Layer 9 of a small transformer language model trained on English Wikipedia (12 layers, counted from 0, width 128).
Take only the direct path to the model's output, skipping the later layers: a vector added to the residual stream pushes a token's score in proportion to its dot product with that token's output vector.

Output vectors of the tokens that the questions are about. A number n stands for (n - 500) times 0.0031.
" winners": 561 406 596 435 371 498 387 484 403 683 302 669 327 751 451 432 316 495 367 372 595 495 641 240 492 505 471 545 217 480 522 495 562 516 533 613 401 418 463 560 440 323 422 589 413 494 701 407 691 483 315 151 462 383 480 268 405 535 689 518 651 661 436 443 433 551 495 409 519 511 376 619 622 451 488 692 783 726 508 514 499 492 467 592 726 554 485 562 482 716 540 445 393 607 570 323 477 558 577 280 522 433 478 551 613 444 312 576 454 530 602 518 508 534 527 524 595 563 524 567 433 533 579 482 393 621 574 533
"prise": 680 460 244 531 485 524 371 382 499 409 575 669 762 364 794 495 381 521 534 495 712 503 609 395 448 348 563 610 273 222 628 603 434 798 515 617 343 490 200 447 495 698 288 387 466 357 807 645 826 398 392 499 599 541 414 396 479 446 660 665 427 536 630 518 593 671 476 335 747 495 504 263 653 520 206 470 348 632 337 396 517 479 588 433 279 774 487 662 390 417 237 425 663 688 318 355 572 599 617 93 460 624 504 607 291 779 429 337 596 695 263 406 344 437 478 508 640 409 539 516 399 687 541 545 859 302 494 562
" involving": 600 611 507 391 459 452 501 396 517 594 501 381 592 480 568 520 380 451 326 549 567 525 600 541 483 446 477 494 404 344 676 403 515 560 458 511 378 436 444 540 618 368 497 378 810 541 831 478 622 253 295 489 478 627 360 397 352 452 463 574 645 431 392 525 399 458 531 437 374 475 511 460 457 353 511 421 375 618 631 616 500 367 521 501 661 665 438 542 686 559 368 559 565 806 755 587 516 557 543 416 663 487 559 291 525 379 373 563 426 583 674 418 589 472 457 446 292 366 612 346 609 580 422 504 527 549 623 473
"ly": 662 551 388 540 306 381 460 564 404 398 401 678 978 334 445 517 390 609 484 428 399 571 330 476 551 607 394 466 736 537 694 489 282 486 527 653 657 598 199 631 802 404 603 438 690 452 486 447 366 453 527 376 735 612 615 405 521 693 509 592 544 568 631 536 334 441 558 498 834 224 505 439 722 585 126 412 587 544 290 667 508 458 469 604 542 866 403 703 498 489 328 497 183 291 617 400 239 388 607 645 678 316 543 348 501 436 510 472 411 529 440 436 386 486 419 589 680 605 590 493 293 480 555 373 169 617 277 670
"zen": 642 500 431 334 438 411 690 679 485 608 415 435 590 613 477 584 292 586 457 400 455 594 713 603 533 519 455 563 520 385 607 299 547 579 796 551 562 763 577 551 437 579 442 550 500 545 525 500 695 176 526 564 540 447 602 616 512 586 349 335 705 433 496 534 409 524 214 580 523 561 579 286 386 449 345 424 294 594 514 465 490 357 485 441 540 683 549 568 512 606 560 353 352 511 103 394 367 455 477 451 675 471 551 576 417 365 383 279 629 687 367 689 514 457 535 540 687 360 795 583 447 592 532 534 432 415 301 348
" critics": 577 713 417 441 462 484 314 472 599 648 536 563 834 622 640 686 420 479 367 537 731 659 594 545 434 699 227 578 183 317 674 463 436 324 456 422 75 699 561 773 368 645 260 606 605 179 744 557 540 331 258 205 348 472 360 249 353 520 743 563 502 821 403 369 594 643 497 328 477 567 425 739 375 279 531 622 621 909 405 409 561 360 342 593 832 592 384 617 435 502 669 271 424 536 675 347 342 676 437 277 199 456 488 502 416 792 382 596 457 561 463 420 416 497 687 375 528 469 511 488 350 787 509 325 516 641 572 649
" Motorsport": 653 360 540 521 303 613 594 346 672 513 645 560 644 565 489 538 328 434 391 430 677 569 541 304 427 315 566 722 515 331 415 713 707 447 383 678 319 427 422 666 549 518 464 552 487 359 716 312 509 419 358 220 442 438 357 292 486 337 726 383 440 570 525 221 613 650 458 470 489 468 348 547 571 469 640 343 572 687 349 472 497 660 485 508 655 480 572 324 458 438 454 609 713 619 450 373 334 712 391 202 598 464 527 313 450 600 431 568 479 634 444 553 682 464 593 497 589 537 534 490 408 522 545 748 658 326 772 529
"ter": 692 307 689 418 765 522 437 279 472 474 357 540 620 381 326 389 679 560 635 250 616 553 648 536 472 590 703 405 508 384 450 666 556 409 769 365 455 756 535 303 749 305 637 606 487 568 694 318 503 392 653 590 643 656 539 534 522 550 244 470 498 278 364 568 417 463 432 632 424 515 484 333 304 439 248 384 689 712 405 306 493 613 525 227 836 601 603 462 360 660 620 695 682 674 536 584 522 681 368 232 264 365 598 446 377 503 575 495 318 644 600 320 703 434 639 490 414 577 494 451 355 331 463 495 345 613 273 415
"round": 617 322 527 391 745 693 295 445 373 827 687 487 680 291 625 428 325 438 391 365 601 618 713 322 473 353 460 509 624 282 269 485 582 569 346 577 424 518 291 339 556 617 406 313 541 247 681 600 614 528 567 98 336 366 500 536 481 508 500 570 614 397 571 723 576 639 625 500 678 269 472 393 699 412 392 605 396 490 620 722 555 430 636 561 561 605 590 695 341 608 616 688 444 334 436 210 547 589 500 422 685 587 716 327 356 624 324 383 578 694 327 275 611 579 443 437 742 332 573 452 288 459 554 552 694 329 665 379
" the": 389 421 662 682 579 561 445 547 409 552 595 408 550 537 261 308 287 472 581 610 532 538 466 630 397 691 587 339 454 711 368 600 278 510 620 272 533 508 505 277 480 508 453 623 558 640 742 545 388 531 613 584 542 428 459 660 437 651 614 690 473 425 557 477 400 406 480 615 463 594 605 560 359 399 376 333 369 438 567 584 435 420 512 473 502 783 448 409 499 567 456 598 469 402 434 562 635 383 529 379 579 545 414 606 655 557 520 464 274 339 554 403 477 422 429 552 471 526 543 577 648 628 459 517 483 392 359 417
"r": 889 599 386 544 692 504 403 448 280 372 794 463 650 618 283 655 583 450 474 507 582 555 363 503 458 561 596 339 542 270 524 497 397 461 556 371 587 449 670 635 447 322 574 501 374 619 573 518 288 621 287 697 602 476 491 625 551 546 301 396 496 456 430 696 471 390 496 522 604 431 515 603 511 385 354 794 706 550 428 265 506 467 386 500 471 445 394 407 593 483 404 268 374 466 274 477 568 675 684 390 557 517 727 421 490 379 340 329 677 579 519 429 638 471 603 617 335 555 437 654 488 342 632 570 340 623 566 507
"craft": 801 558 481 568 392 662 310 472 555 519 358 445 854 511 759 642 336 653 533 495 476 628 572 395 552 447 578 601 555 380 436 583 481 360 607 445 377 486 362 654 329 332 356 387 659 315 560 606 793 518 411 445 288 689 563 535 450 571 491 488 844 558 328 196 559 484 398 472 376 371 609 560 582 384 597 177 499 828 397 668 478 453 513 384 573 560 289 372 426 681 591 325 582 577 214 534 449 726 240 376 526 454 645 152 476 645 449 392 523 666 281 329 665 573 475 432 638 462 533 444 382 589 267 697 690 437 873 408
" Design": 441 393 576 535 448 639 636 363 493 649 450 411 854 572 626 531 213 489 558 379 748 630 425 301 587 277 492 667 540 350 552 594 592 438 601 558 471 374 738 565 319 448 396 513 389 445 718 490 527 575 518 383 466 752 229 474 469 503 563 483 348 749 530 442 448 705 442 354 507 690 477 516 334 461 559 428 569 640 420 510 503 560 357 346 646 422 506 520 540 727 438 526 382 546 400 344 551 542 440 461 509 375 541 605 484 599 466 324 470 573 482 542 625 368 678 527 696 435 493 422 364 332 473 406 425 362 648 474
"ten": 686 507 599 482 487 595 270 479 325 460 507 676 676 506 483 541 544 696 615 327 751 555 683 521 462 602 562 438 599 339 482 568 523 475 633 398 410 602 528 537 668 274 344 603 596 470 604 499 499 437 648 521 372 396 727 386 497 716 201 405 670 471 416 622 472 661 444 579 558 354 614 219 570 360 434 356 507 526 617 396 513 699 575 86 660 491 539 654 349 268 403 591 387 445 473 525 575 517 652 297 356 489 484 206 241 482 429 424 401 631 445 541 630 363 759 623 530 589 594 417 499 492 475 584 432 488 387 467
"til": 430 555 545 234 637 597 191 420 699 642 380 387 453 559 489 508 508 584 610 357 670 455 761 508 200 553 665 587 354 626 461 602 448 336 653 400 736 508 458 572 740 503 495 527 405 494 634 410 690 341 443 443 409 512 494 564 498 295 320 463 419 431 260 621 542 709 403 747 553 448 433 324 643 565 626 606 310 392 545 228 527 547 650 381 362 639 362 659 449 479 276 682 266 681 240 520 420 635 491 424 382 669 903 343 582 554 307 196 271 696 450 266 645 626 752 349 531 491 720 573 548 436 688 381 563 486 395 684
"-": 454 450 569 387 241 409 667 537 473 399 673 673 321 412 533 552 489 805 645 425 374 498 339 542 581 504 476 292 445 600 399 434 261 517 343 427 654 423 651 474 563 540 491 579 482 610 534 660 488 370 561 468 681 568 595 692 608 492 374 348 424 602 534 738 390 347 504 491 440 518 596 380 456 431 374 463 631 393 323 620 459 563 690 367 666 538 673 448 392 622 517 450 504 410 480 606 539 334 620 495 523 556 380 670 563 570 571 633 611 416 587 473 319 360 488 471 362 544 396 626 518 593 462 428 374 431 550 443
"ution": 600 590 596 567 537 459 315 615 482 732 390 521 510 673 762 616 271 437 487 555 158 253 565 397 407 306 374 456 437 373 777 598 565 508 614 672 362 522 388 478 391 226 500 508 361 529 827 437 641 305 670 535 594 753 430 293 452 459 437 689 310 632 605 581 708 512 396 507 658 398 589 429 415 479 526 488 522 631 592 428 518 319 376 447 552 833 612 571 314 402 566 520 566 744 227 529 690 385 365 616 437 396 547 271 272 400 246 434 314 743 526 640 811 688 434 491 559 291 586 246 267 466 564 783 658 348 648 418
"gy": 647 478 446 411 664 496 233 457 651 462 554 435 483 624 495 683 562 511 514 450 637 496 612 361 470 698 567 452 385 562 503 561 430 464 604 542 584 665 461 631 374 635 373 549 564 520 515 397 566 270 402 315 372 563 755 601 525 570 596 546 455 443 678 360 483 409 401 271 721 517 620 517 284 686 310 622 263 516 293 415 475 768 522 459 515 616 555 422 637 445 314 398 543 488 384 459 519 598 602 605 493 515 635 331 326 508 399 734 703 688 229 426 510 492 396 439 470 471 492 407 432 478 613 432 617 348 221 659
"get": 563 391 213 389 612 572 282 524 468 643 350 453 627 360 708 601 207 567 265 397 646 384 300 562 647 467 519 540 304 196 433 686 475 462 598 638 351 519 665 433 308 690 573 521 518 270 621 466 559 379 611 564 551 519 564 665 498 740 717 623 434 560 547 372 436 607 329 500 234 303 399 626 410 440 444 498 464 444 269 547 530 529 812 615 669 746 653 478 448 366 648 623 738 426 141 349 575 522 426 496 585 381 638 323 514 463 368 358 582 671 447 460 824 542 601 506 760 645 523 412 571 233 656 592 282 539 431 463
"eration": 684 493 522 246 431 498 560 314 568 612 308 728 604 432 567 430 185 575 570 258 672 364 905 442 339 366 409 544 390 251 680 432 488 665 610 787 489 574 463 422 345 601 430 502 288 620 690 365 772 408 617 524 346 821 371 332 445 349 642 393 456 502 523 465 381 519 584 605 550 623 611 267 681 583 503 472 489 635 643 152 528 676 493 493 721 776 572 595 472 643 642 617 369 731 233 501 494 386 519 498 416 313 404 420 552 493 462 798 459 643 125 411 481 824 515 251 552 234 240 176 493 533 644 570 686 511 483 373
"sburg": 370 605 461 482 484 599 633 332 387 586 480 519 715 423 418 619 568 670 391 539 420 713 736 196 389 313 242 437 372 324 425 478 512 552 433 627 676 741 460 421 314 375 532 355 469 314 579 498 703 526 294 553 153 498 219 356 467 607 402 394 763 554 526 529 486 453 330 540 710 247 189 681 633 347 550 498 502 583 540 515 490 667 479 528 493 652 581 531 412 413 677 554 611 639 493 285 557 440 748 729 248 371 613 625 451 408 480 473 539 707 269 358 721 869 518 485 751 506 605 596 493 590 382 603 668 164 694 297
"di": 693 585 521 363 621 300 263 491 488 467 350 589 470 427 484 607 574 649 269 227 467 342 465 518 493 452 575 397 406 578 475 540 413 509 294 413 405 434 609 537 681 506 454 544 358 658 638 536 559 499 627 511 711 561 331 538 530 561 406 508 535 499 548 481 651 273 237 519 521 181 431 640 434 512 401 450 583 418 607 496 503 522 624 485 457 409 509 486 572 473 631 571 537 510 522 583 601 766 518 316 434 635 561 408 534 418 405 595 503 630 517 601 469 669 748 527 620 554 301 433 567 421 762 398 640 513 273 378
"List": 445 591 487 521 593 616 401 502 425 788 443 619 389 524 641 394 483 449 544 419 688 534 393 401 341 446 457 672 493 436 450 508 429 331 419 587 380 427 570 736 623 599 294 455 481 358 610 610 627 474 601 390 530 453 309 471 435 424 667 581 403 442 459 606 473 768 506 218 521 642 397 388 376 424 686 623 777 798 383 582 501 413 441 614 432 378 666 637 445 629 644 585 219 432 572 418 518 525 455 241 388 495 484 599 638 444 278 471 628 716 505 582 580 373 416 321 587 452 430 461 231 603 662 522 505 505 514 403
"amo": 340 353 603 583 623 529 606 330 471 386 444 590 296 424 698 609 501 547 457 481 702 549 593 190 398 470 609 430 298 481 667 606 600 462 347 505 424 474 601 409 460 522 557 467 399 455 530 345 786 587 537 505 318 439 777 501 517 582 433 377 535 567 341 249 637 824 630 499 563 271 432 584 468 365 287 589 516 522 436 505 540 515 607 588 574 559 708 628 320 568 532 575 546 509 659 447 225 339 402 274 548 647 269 400 556 492 475 424 637 707 539 445 398 728 480 564 563 780 535 466 578 230 593 428 564 388 386 470

Each question shows what one neuron of this layer's MLP adds at an activation of 1. A number n stands for (n - 500) times 0.0019.

n450: 489 405 394 511 527 576 390 421 563 593 427 448 498 493 417 572 462 552 449 507 421 571 502 506 349 431 537 495 624 551 495 502 604 607 543 437 534 483 434 532 464 596 608 416 545 389 418 443 486 428 348 290 562 324 554 579 563 372 525 489 422 587 505 366 639 576 484 481 529 519 562 582 541 588 549 575 640 529 484 480 400 518 582 600 535 471 586 514 592 372 567 596 420 393 498 422 436 495 595 466 549 583 575 424 580 406 526 557 546 500 488 507 506 415 371 512 464 523 461 568 650 475 431 596 617 556 479 475
Which of these tokens does it push up most? " Motorsport"

n383: 502 480 625 524 585 464 559 479 424 612 373 498 580 471 498 559 601 524 553 469 423 438 554 632 576 405 584 511 496 440 493 566 467 537 515 566 315 441 542 464 516 423 731 451 483 529 500 539 521 485 531 500 529 601 286 374 376 526 564 609 433 395 466 403 460 402 413 446 556 548 587 486 461 438 450 481 424 442 425 476 514 548 424 554 460 573 386 551 545 482 435 547 432 425 521 569 637 370 641 545 451 394 509 566 681 466 531 399 484 478 396 531 619 579 491 591 551 413 401 628 403 571 461 530 502 489 512 484
Which of these tokens does it push up most? "ution"

n340: 331 476 392 594 498 595 398 284 562 476 631 574 595 405 544 490 492 468 459 475 613 451 474 495 495 480 333 592 498 535 354 606 597 537 492 576 373 495 497 483 464 449 530 511 391 440 423 548 529 449 503 349 424 500 575 578 320 492 569 551 446 483 463 646 621 524 582 677 476 393 423 399 497 365 497 543 510 483 406 451 637 638 611 542 464 388 417 423 629 577 430 500 358 433 666 617 635 580 610 593 465 461 379 473 650 357 530 608 585 607 540 574 567 472 430 362 389 364 467 609 479 495 537 609 646 577 351 474
Pushed down most: "zen"

n20: 427 483 491 530 531 558 512 527 548 455 553 546 495 473 429 502 492 484 490 532 577 522 418 449 433 484 605 578 459 530 363 354 425 489 440 536 461 510 431 486 465 530 466 554 465 384 386 487 540 435 472 549 516 500 502 361 454 562 477 655 523 578 548 465 433 539 511 531 404 606 451 480 474 559 529 584 630 546 481 529 440 386 599 443 573 513 333 583 543 353 558 514 565 560 529 614 564 276 452 547 644 515 453 562 471 521 500 599 424 670 419 439 486 561 560 513 506 630 492 513 349 529 425 424 652 476 433 562
Which two tokens does it push up most, strongest first? " critics", "prise"

n939: 505 557 360 529 515 437 495 487 551 546 493 538 585 412 456 543 541 558 533 417 502 515 571 451 560 437 434 614 500 487 521 507 554 540 490 465 461 523 430 500 555 554 527 524 414 504 575 437 338 450 430 438 538 483 488 360 441 502 383 440 482 540 489 503 506 577 422 423 587 539 520 493 504 443 473 465 603 519 568 567 406 440 516 512 470 514 572 431 484 474 592 507 513 399 534 586 568 438 570 495 358 452 484 512 578 465 504 621 569 392 520 484 408 491 578 598 451 587 550 618 538 462 580 458 532 529 466 475
Which of these tokens does it push up most? " critics"

n4: 529 421 523 578 550 540 530 483 532 461 485 479 526 554 416 555 577 399 552 533 624 340 563 544 476 546 526 541 534 461 411 542 608 500 453 617 523 433 295 565 639 418 478 423 500 502 432 384 453 568 434 538 405 398 462 539 321 500 524 429 523 539 504 492 362 459 364 482 572 609 526 352 520 451 633 550 500 428 521 527 668 466 479 500 459 614 500 487 528 380 462 510 527 520 562 426 408 476 570 492 465 439 510 536 557 472 493 616 457 690 676 494 409 465 525 467 577 532 510 376 651 504 438 573 648 482 463 449
Pushed down most: "-"

n63: 511 631 417 597 453 416 528 438 550 457 519 449 492 407 379 626 517 471 511 542 467 534 552 404 400 521 489 370 467 578 418 557 727 500 456 467 406 638 524 543 489 375 391 410 518 567 579 458 447 415 371 461 451 574 661 518 377 608 432 515 438 509 445 554 500 513 560 488 418 510 513 573 578 542 465 597 511 493 452 466 653 496 500 405 470 570 559 442 466 562 539 229 542 516 496 515 505 567 480 428 640 437 444 469 511 417 473 491 500 619 534 504 669 481 560 557 496 510 445 516 653 463 602 478 554 469 468 461
Pushed down most: "List"

n88: 502 522 570 514 570 443 433 359 553 473 592 631 438 536 434 538 626 498 509 474 571 467 397 561 505 500 458 520 435 370 534 354 483 547 532 542 550 684 521 495 409 432 669 542 356 477 269 427 636 645 457 491 540 383 617 515 315 475 520 420 448 565 463 601 418 559 495 700 529 447 473 495 500 418 577 560 388 487 430 483 458 505 352 534 483 336 394 399 468 557 397 407 490 411 483 424 561 480 500 527 450 423 628 457 517 560 503 529 387 735 621 538 456 638 490 630 422 538 516 500 486 534 681 478 533 491 642 514
Which of these tokens does it push up most? "r"

n596: 519 500 644 572 532 452 583 423 551 509 556 350 469 468 448 633 494 592 575 558 444 678 487 444 569 559 579 347 526 353 486 480 617 580 480 424 407 447 454 564 536 525 568 364 533 457 471 589 586 366 502 510 458 529 559 439 430 414 468 475 475 511 483 583 533 402 485 505 455 374 586 578 491 469 559 590 441 525 453 456 601 534 601 561 354 528 349 441 535 533 479 418 516 577 573 517 621 474 549 566 469 417 406 514 519 536 409 519 470 537 567 434 543 430 374 471 546 516 457 458 642 504 375 513 525 557 385 526
Which of these tokens does it push up most? " involving"

n177: 500 264 489 551 512 398 447 299 558 443 455 569 559 478 498 535 360 541 565 458 612 476 565 476 598 397 573 487 493 320 522 434 542 541 673 536 560 498 438 514 578 520 378 354 368 351 552 592 490 490 510 526 441 522 507 482 365 495 600 411 592 576 577 455 563 544 464 533 533 529 638 608 552 640 520 618 530 594 459 468 552 544 540 375 465 379 604 410 494 473 533 470 365 367 433 574 634 516 607 609 497 591 463 675 430 624 455 403 363 505 479 389 415 561 652 610 395 472 507 577 500 406 500 541 500 309 356 540
Pushed down most: " involving"

n531: 680 570 434 638 568 477 465 562 584 425 543 509 392 671 505 419 367 386 368 517 574 540 543 432 439 467 596 361 658 232 554 537 443 619 750 636 567 570 551 492 503 599 407 639 442 466 511 500 562 616 449 473 383 455 634 530 317 587 412 534 419 610 376 407 476 482 530 582 409 559 476 463 351 474 523 370 474 435 465 600 495 677 494 572 394 459 421 464 487 360 546 338 291 248 420 569 361 524 506 423 470 570 655 443 463 376 497 400 684 443 599 685 447 661 604 600 373 576 559 381 497 585 627 462 486 494 607 558
Which three tokens does it push up most, strongest first? "r", "zen", "ten"

n254: 588 510 584 558 507 426 530 533 538 508 630 427 422 436 429 610 371 395 441 386 391 450 562 488 414 424 575 391 533 444 438 537 444 595 531 486 500 665 429 423 617 476 529 570 366 482 301 546 495 447 425 547 615 507 711 513 300 528 465 490 591 400 472 618 503 518 380 754 562 536 523 471 472 507 465 521 629 545 497 345 548 576 535 533 306 593 474 633 431 399 572 418 505 534 567 668 611 313 533 606 451 583 456 416 502 470 505 576 472 685 495 537 483 522 357 635 549 423 459 413 466 384 421 490 520 620 488 447
Which of these tokens does it push up most? "ution"

n441: 587 515 605 492 532 525 557 421 545 563 533 430 502 340 542 515 529 476 577 629 492 566 529 496 502 556 511 466 421 535 454 540 562 541 545 463 540 433 618 342 683 477 472 493 453 480 537 547 395 441 522 522 496 449 425 533 427 393 458 467 496 455 509 509 398 530 573 432 407 595 498 564 548 558 527 439 546 386 392 512 661 425 561 554 434 574 516 466 412 521 599 404 502 426 545 512 569 424 383 494 410 523 523 609 563 347 377 607 636 776 452 620 488 432 477 408 442 559 412 586 478 447 581 519 448 399 479 396
Which three tokens does it push up most, strongest first? "List", "-", "ter"

n908: 490 447 521 606 588 500 508 543 530 427 517 516 456 632 535 586 535 401 488 603 502 551 453 529 578 504 569 476 493 532 502 570 481 534 526 470 605 560 450 494 395 572 640 528 354 393 417 596 452 382 557 495 466 509 507 476 574 415 548 621 537 458 419 408 557 409 592 378 511 635 566 553 438 466 459 516 490 357 557 463 422 522 546 515 583 404 537 490 461 462 438 519 437 486 397 566 461 476 508 493 468 533 456 518 450 544 413 569 530 611 616 401 425 483 488 459 388 630 475 543 560 551 383 510 508 476 424 402
Which of these tokens does it push up most? "gy"

n640: 425 522 408 553 582 508 615 608 392 537 457 528 417 462 531 358 676 490 400 484 513 474 481 505 348 672 576 500 472 581 527 500 422 450 445 524 342 609 680 580 462 383 402 489 517 252 406 687 406 378 520 641 377 436 482 489 547 367 510 685 554 544 528 434 517 528 614 553 445 526 414 523 452 420 544 557 636 561 784 481 478 503 446 581 382 330 472 520 542 462 571 514 497 672 453 543 384 413 459 443 421 473 543 549 508 553 412 500 595 767 452 591 566 314 511 426 541 416 564 463 435 687 509 508 565 432 374 273
Which two tokens does it push up most, strongest first? "List", " critics"

n814: 481 558 423 457 420 446 481 498 572 518 378 484 523 550 513 575 475 591 511 432 513 565 557 604 510 502 592 447 504 429 554 480 400 556 424 531 487 577 401 453 494 308 644 376 378 378 576 551 443 515 494 540 462 521 435 388 721 492 471 527 429 529 502 550 448 580 528 396 562 476 435 468 548 492 498 484 393 586 492 456 497 496 620 550 523 607 489 439 494 405 517 421 506 404 520 641 639 462 541 482 518 517 570 480 492 457 454 559 508 821 492 525 600 445 506 524 471 542 545 508 522 475 447 437 504 487 457 457
Pushed down most: " the"

n191: 470 573 467 525 556 369 451 533 549 485 530 560 489 556 584 583 433 580 536 421 572 468 556 498 576 502 387 377 395 452 480 504 425 537 493 536 542 470 491 452 424 348 533 534 426 577 550 555 566 401 559 537 480 570 477 566 477 530 490 545 491 516 537 494 588 496 446 457 443 503 506 570 552 473 613 449 406 548 639 421 439 317 513 516 477 482 537 593 478 491 464 552 529 517 498 602 492 530 615 500 487 478 514 536 462 466 462 412 444 582 562 550 503 477 577 472 511 464 362 489 413 478 506 635 412 444 498 511
Which of these tokens does it push up most? "ution"

n9: 544 498 516 479 476 527 553 492 449 440 496 441 409 456 509 378 465 416 335 553 474 494 481 491 504 450 530 619 504 498 441 478 481 443 508 422 527 482 485 505 582 500 468 403 492 656 523 500 476 631 472 520 651 513 580 343 408 429 507 444 542 576 536 502 494 564 464 525 534 579 486 537 518 485 574 546 566 405 522 598 661 676 577 541 538 344 502 518 388 538 413 378 567 601 542 535 506 486 531 448 425 576 387 465 570 485 392 599 500 549 572 460 384 485 558 373 434 533 504 463 511 539 530 429 521 567 473 459
Which two tokens does it push up most, strongest first? " winners", "di"

n406: 776 568 422 587 541 431 362 522 510 511 468 508 467 367 520 427 492 472 473 589 600 466 409 396 395 567 433 629 730 489 433 506 540 596 505 735 508 462 519 538 425 468 464 550 676 312 595 662 393 508 494 412 389 461 668 461 564 545 416 513 425 564 462 534 545 403 467 459 483 547 563 523 470 566 303 472 546 466 407 710 788 366 409 377 333 527 523 638 557 447 554 540 413 559 442 263 460 458 557 485 514 554 423 505 369 392 480 478 577 795 481 442 503 605 527 464 463 404 652 452 488 519 647 489 559 479 413 416
Which of these tokens does it push up most? "round"

n462: 346 416 471 475 415 564 521 624 413 569 596 528 532 280 541 574 523 535 676 338 353 580 553 422 626 553 447 484 664 413 490 558 568 375 444 543 578 584 450 580 470 441 458 490 427 371 489 415 542 545 392 511 477 679 712 452 358 548 578 441 406 517 502 568 400 431 484 512 474 522 556 447 588 577 562 543 509 382 514 495 647 439 525 555 677 512 515 583 497 539 523 406 512 581 548 471 495 419 595 489 488 514 530 452 461 515 411 439 517 518 512 590 360 502 548 438 525 478 498 575 474 360 603 389 486 453 483 514
Which of these tokens does it push up most? "ly"

n398: 517 673 463 479 543 651 527 456 384 448 471 534 393 640 420 403 519 498 455 481 482 536 562 552 442 565 407 458 538 512 610 523 308 435 360 445 551 349 495 545 541 505 619 580 505 577 412 618 395 563 578 579 436 622 553 640 667 452 605 488 505 477 493 332 613 493 392 497 429 535 500 566 488 575 541 515 529 328 556 431 396 394 440 512 521 519 480 559 409 536 664 524 542 450 609 698 526 421 442 342 302 432 445 493 505 468 565 600 525 467 557 495 505 545 517 319 510 405 648 416 569 473 532 461 510 512 377 507
Which two tokens does it push up most, strongest first? "di", " the"

n729: 540 479 561 671 392 578 483 536 514 443 531 402 463 391 474 635 443 421 617 449 406 504 448 568 527 458 467 491 536 548 420 635 537 495 404 484 420 433 550 486 587 444 518 579 489 542 554 522 515 543 403 528 461 467 419 472 443 507 486 575 525 441 363 645 555 576 601 548 473 583 427 442 411 510 557 544 422 565 553 504 436 457 349 585 535 525 480 591 663 604 523 595 502 585 513 559 576 474 540 434 522 621 406 383 332 500 476 521 483 343 489 432 494 492 460 482 485 371 541 529 543 551 350 640 416 522 424 525
Which three tokens does it push up most, strongest first? " involving", " the", "ution"

n168: 438 409 412 453 489 608 481 596 406 457 530 545 512 567 539 500 477 475 424 270 601 612 546 568 493 578 466 552 454 526 548 541 666 500 422 434 426 574 596 541 398 457 496 425 395 456 500 538 604 491 447 398 561 430 493 512 544 510 507 591 502 385 575 463 490 512 509 673 549 542 576 422 562 543 372 517 463 320 598 388 519 302 551 491 621 556 609 472 705 461 579 468 338 517 420 568 500 436 465 531 543 428 637 489 521 422 544 443 455 577 567 527 402 471 564 478 608 472 507 405 595 617 373 554 564 558 386 365
Which two tokens does it push up most, strongest first? "zen", "eration"

n526: 466 417 444 626 521 458 572 479 487 493 495 486 565 513 500 457 478 456 517 528 498 561 466 576 559 487 484 450 497 621 537 486 550 524 483 569 490 400 562 523 466 507 548 567 606 554 488 500 497 492 491 591 520 507 405 530 379 436 460 475 476 574 517 521 488 631 421 513 514 567 528 520 470 435 567 619 444 602 370 581 429 516 507 487 428 399 410 449 553 480 439 474 504 350 578 483 605 621 478 485 504 526 426 537 471 546 539 505 549 219 440 503 535 412 447 441 498 486 522 561 459 526 431 517 547 523 538 436
Which two tokens does it push up most, strongest first? " Design", " the"

n530: 411 489 474 526 481 596 423 344 648 493 507 511 397 554 490 584 513 489 415 575 542 451 570 380 396 441 553 399 543 676 490 449 519 517 415 493 553 461 363 595 482 367 560 461 470 607 381 601 420 509 399 459 522 656 441 395 614 402 425 522 609 502 567 374 443 507 588 440 579 458 487 528 584 601 467 539 577 446 593 522 447 422 413 534 435 392 457 574 522 481 546 478 580 516 458 515 507 550 431 592 553 339 487 537 561 422 553 563 482 758 430 453 477 577 531 436 616 302 502 528 472 533 493 536 507 521 524 456
Which of these tokens does it push up most? "sburg"

n1000: 538 518 482 397 542 578 394 582 504 472 467 430 553 510 515 596 411 420 389 426 466 517 598 462 514 389 488 630 540 459 551 472 524 347 424 380 565 527 476 546 661 445 537 633 514 609 493 532 532 426 608 407 408 408 384 449 496 509 445 390 491 369 582 576 556 451 399 556 425 560 633 545 380 579 612 575 431 443 452 381 564 429 480 622 434 511 657 555 460 421 540 576 486 444 581 472 562 571 527 409 472 583 460 445 721 609 491 441 567 456 392 480 435 493 413 509 482 555 607 472 617 561 534 463 462 545 529 520
Which two tokens does it push up most, strongest first? "til", "di"

n32: 528 323 588 475 572 540 600 481 569 357 549 445 508 474 540 524 311 525 528 380 588 543 540 643 532 482 512 527 491 709 490 463 512 654 410 490 479 520 339 563 450 495 507 470 442 623 437 449 592 405 453 438 605 634 555 468 541 323 581 535 389 626 365 394 574 397 532 441 474 569 481 507 397 565 452 488 647 325 464 423 538 556 481 595 479 502 420 507 487 598 545 547 497 475 412 554 624 410 311 547 495 517 474 429 576 396 609 539 359 467 612 656 486 472 420 559 493 475 440 555 538 474 490 461 507 559 500 605
Pushed down most: "sburg"

n211: 451 438 523 541 468 453 579 471 485 547 511 508 470 387 467 561 563 555 519 442 529 629 420 529 600 606 542 568 403 596 421 590 556 459 378 448 529 418 423 469 469 524 491 464 395 395 442 471 413 470 673 428 446 441 621 589 374 641 529 459 485 494 492 561 553 551 553 504 564 494 455 398 549 466 567 589 534 465 502 536 488 403 545 529 462 581 536 347 549 562 433 496 595 381 604 537 463 467 498 504 488 513 430 387 538 500 494 533 561 474 541 427 518 481 489 470 436 588 578 486 574 396 515 471 430 439 488 469
Which two tokens does it push up most, strongest first? "amo", "-"

n466: 540 418 606 429 305 476 604 684 419 506 597 445 458 366 467 636 487 401 691 521 436 540 462 567 526 445 619 486 510 564 385 443 604 671 400 444 484 538 580 398 508 457 642 418 506 483 449 647 641 606 494 485 516 418 560 587 196 537 305 462 411 571 514 607 399 466 564 677 518 445 572 331 424 524 440 364 357 410 599 436 704 528 565 453 452 598 459 364 542 489 533 522 518 371 500 485 448 413 585 582 582 514 615 696 392 437 511 644 444 622 506 308 518 540 354 466 729 454 439 500 426 582 444 558 500 463 425 571
Which of these tokens does it push up most? "-"

n516: 370 260 586 520 459 540 618 337 541 352 576 680 590 531 378 529 380 514 562 500 728 419 494 408 509 434 351 547 503 418 332 470 590 553 442 703 580 465 356 643 391 514 392 592 521 725 373 310 678 475 404 452 582 550 434 441 80 328 527 415 577 571 465 549 625 509 415 599 455 464 465 470 515 452 540 670 597 393 341 458 619 459 546 481 511 457 551 591 484 427 511 580 420 604 421 774 561 668 491 562 542 517 710 519 446 548 524 520 459 562 503 542 517 528 489 598 656 452 436 575 480 448 450 456 412 492 545 437
Which two tokens does it push up most, strongest first? " Motorsport", "eration"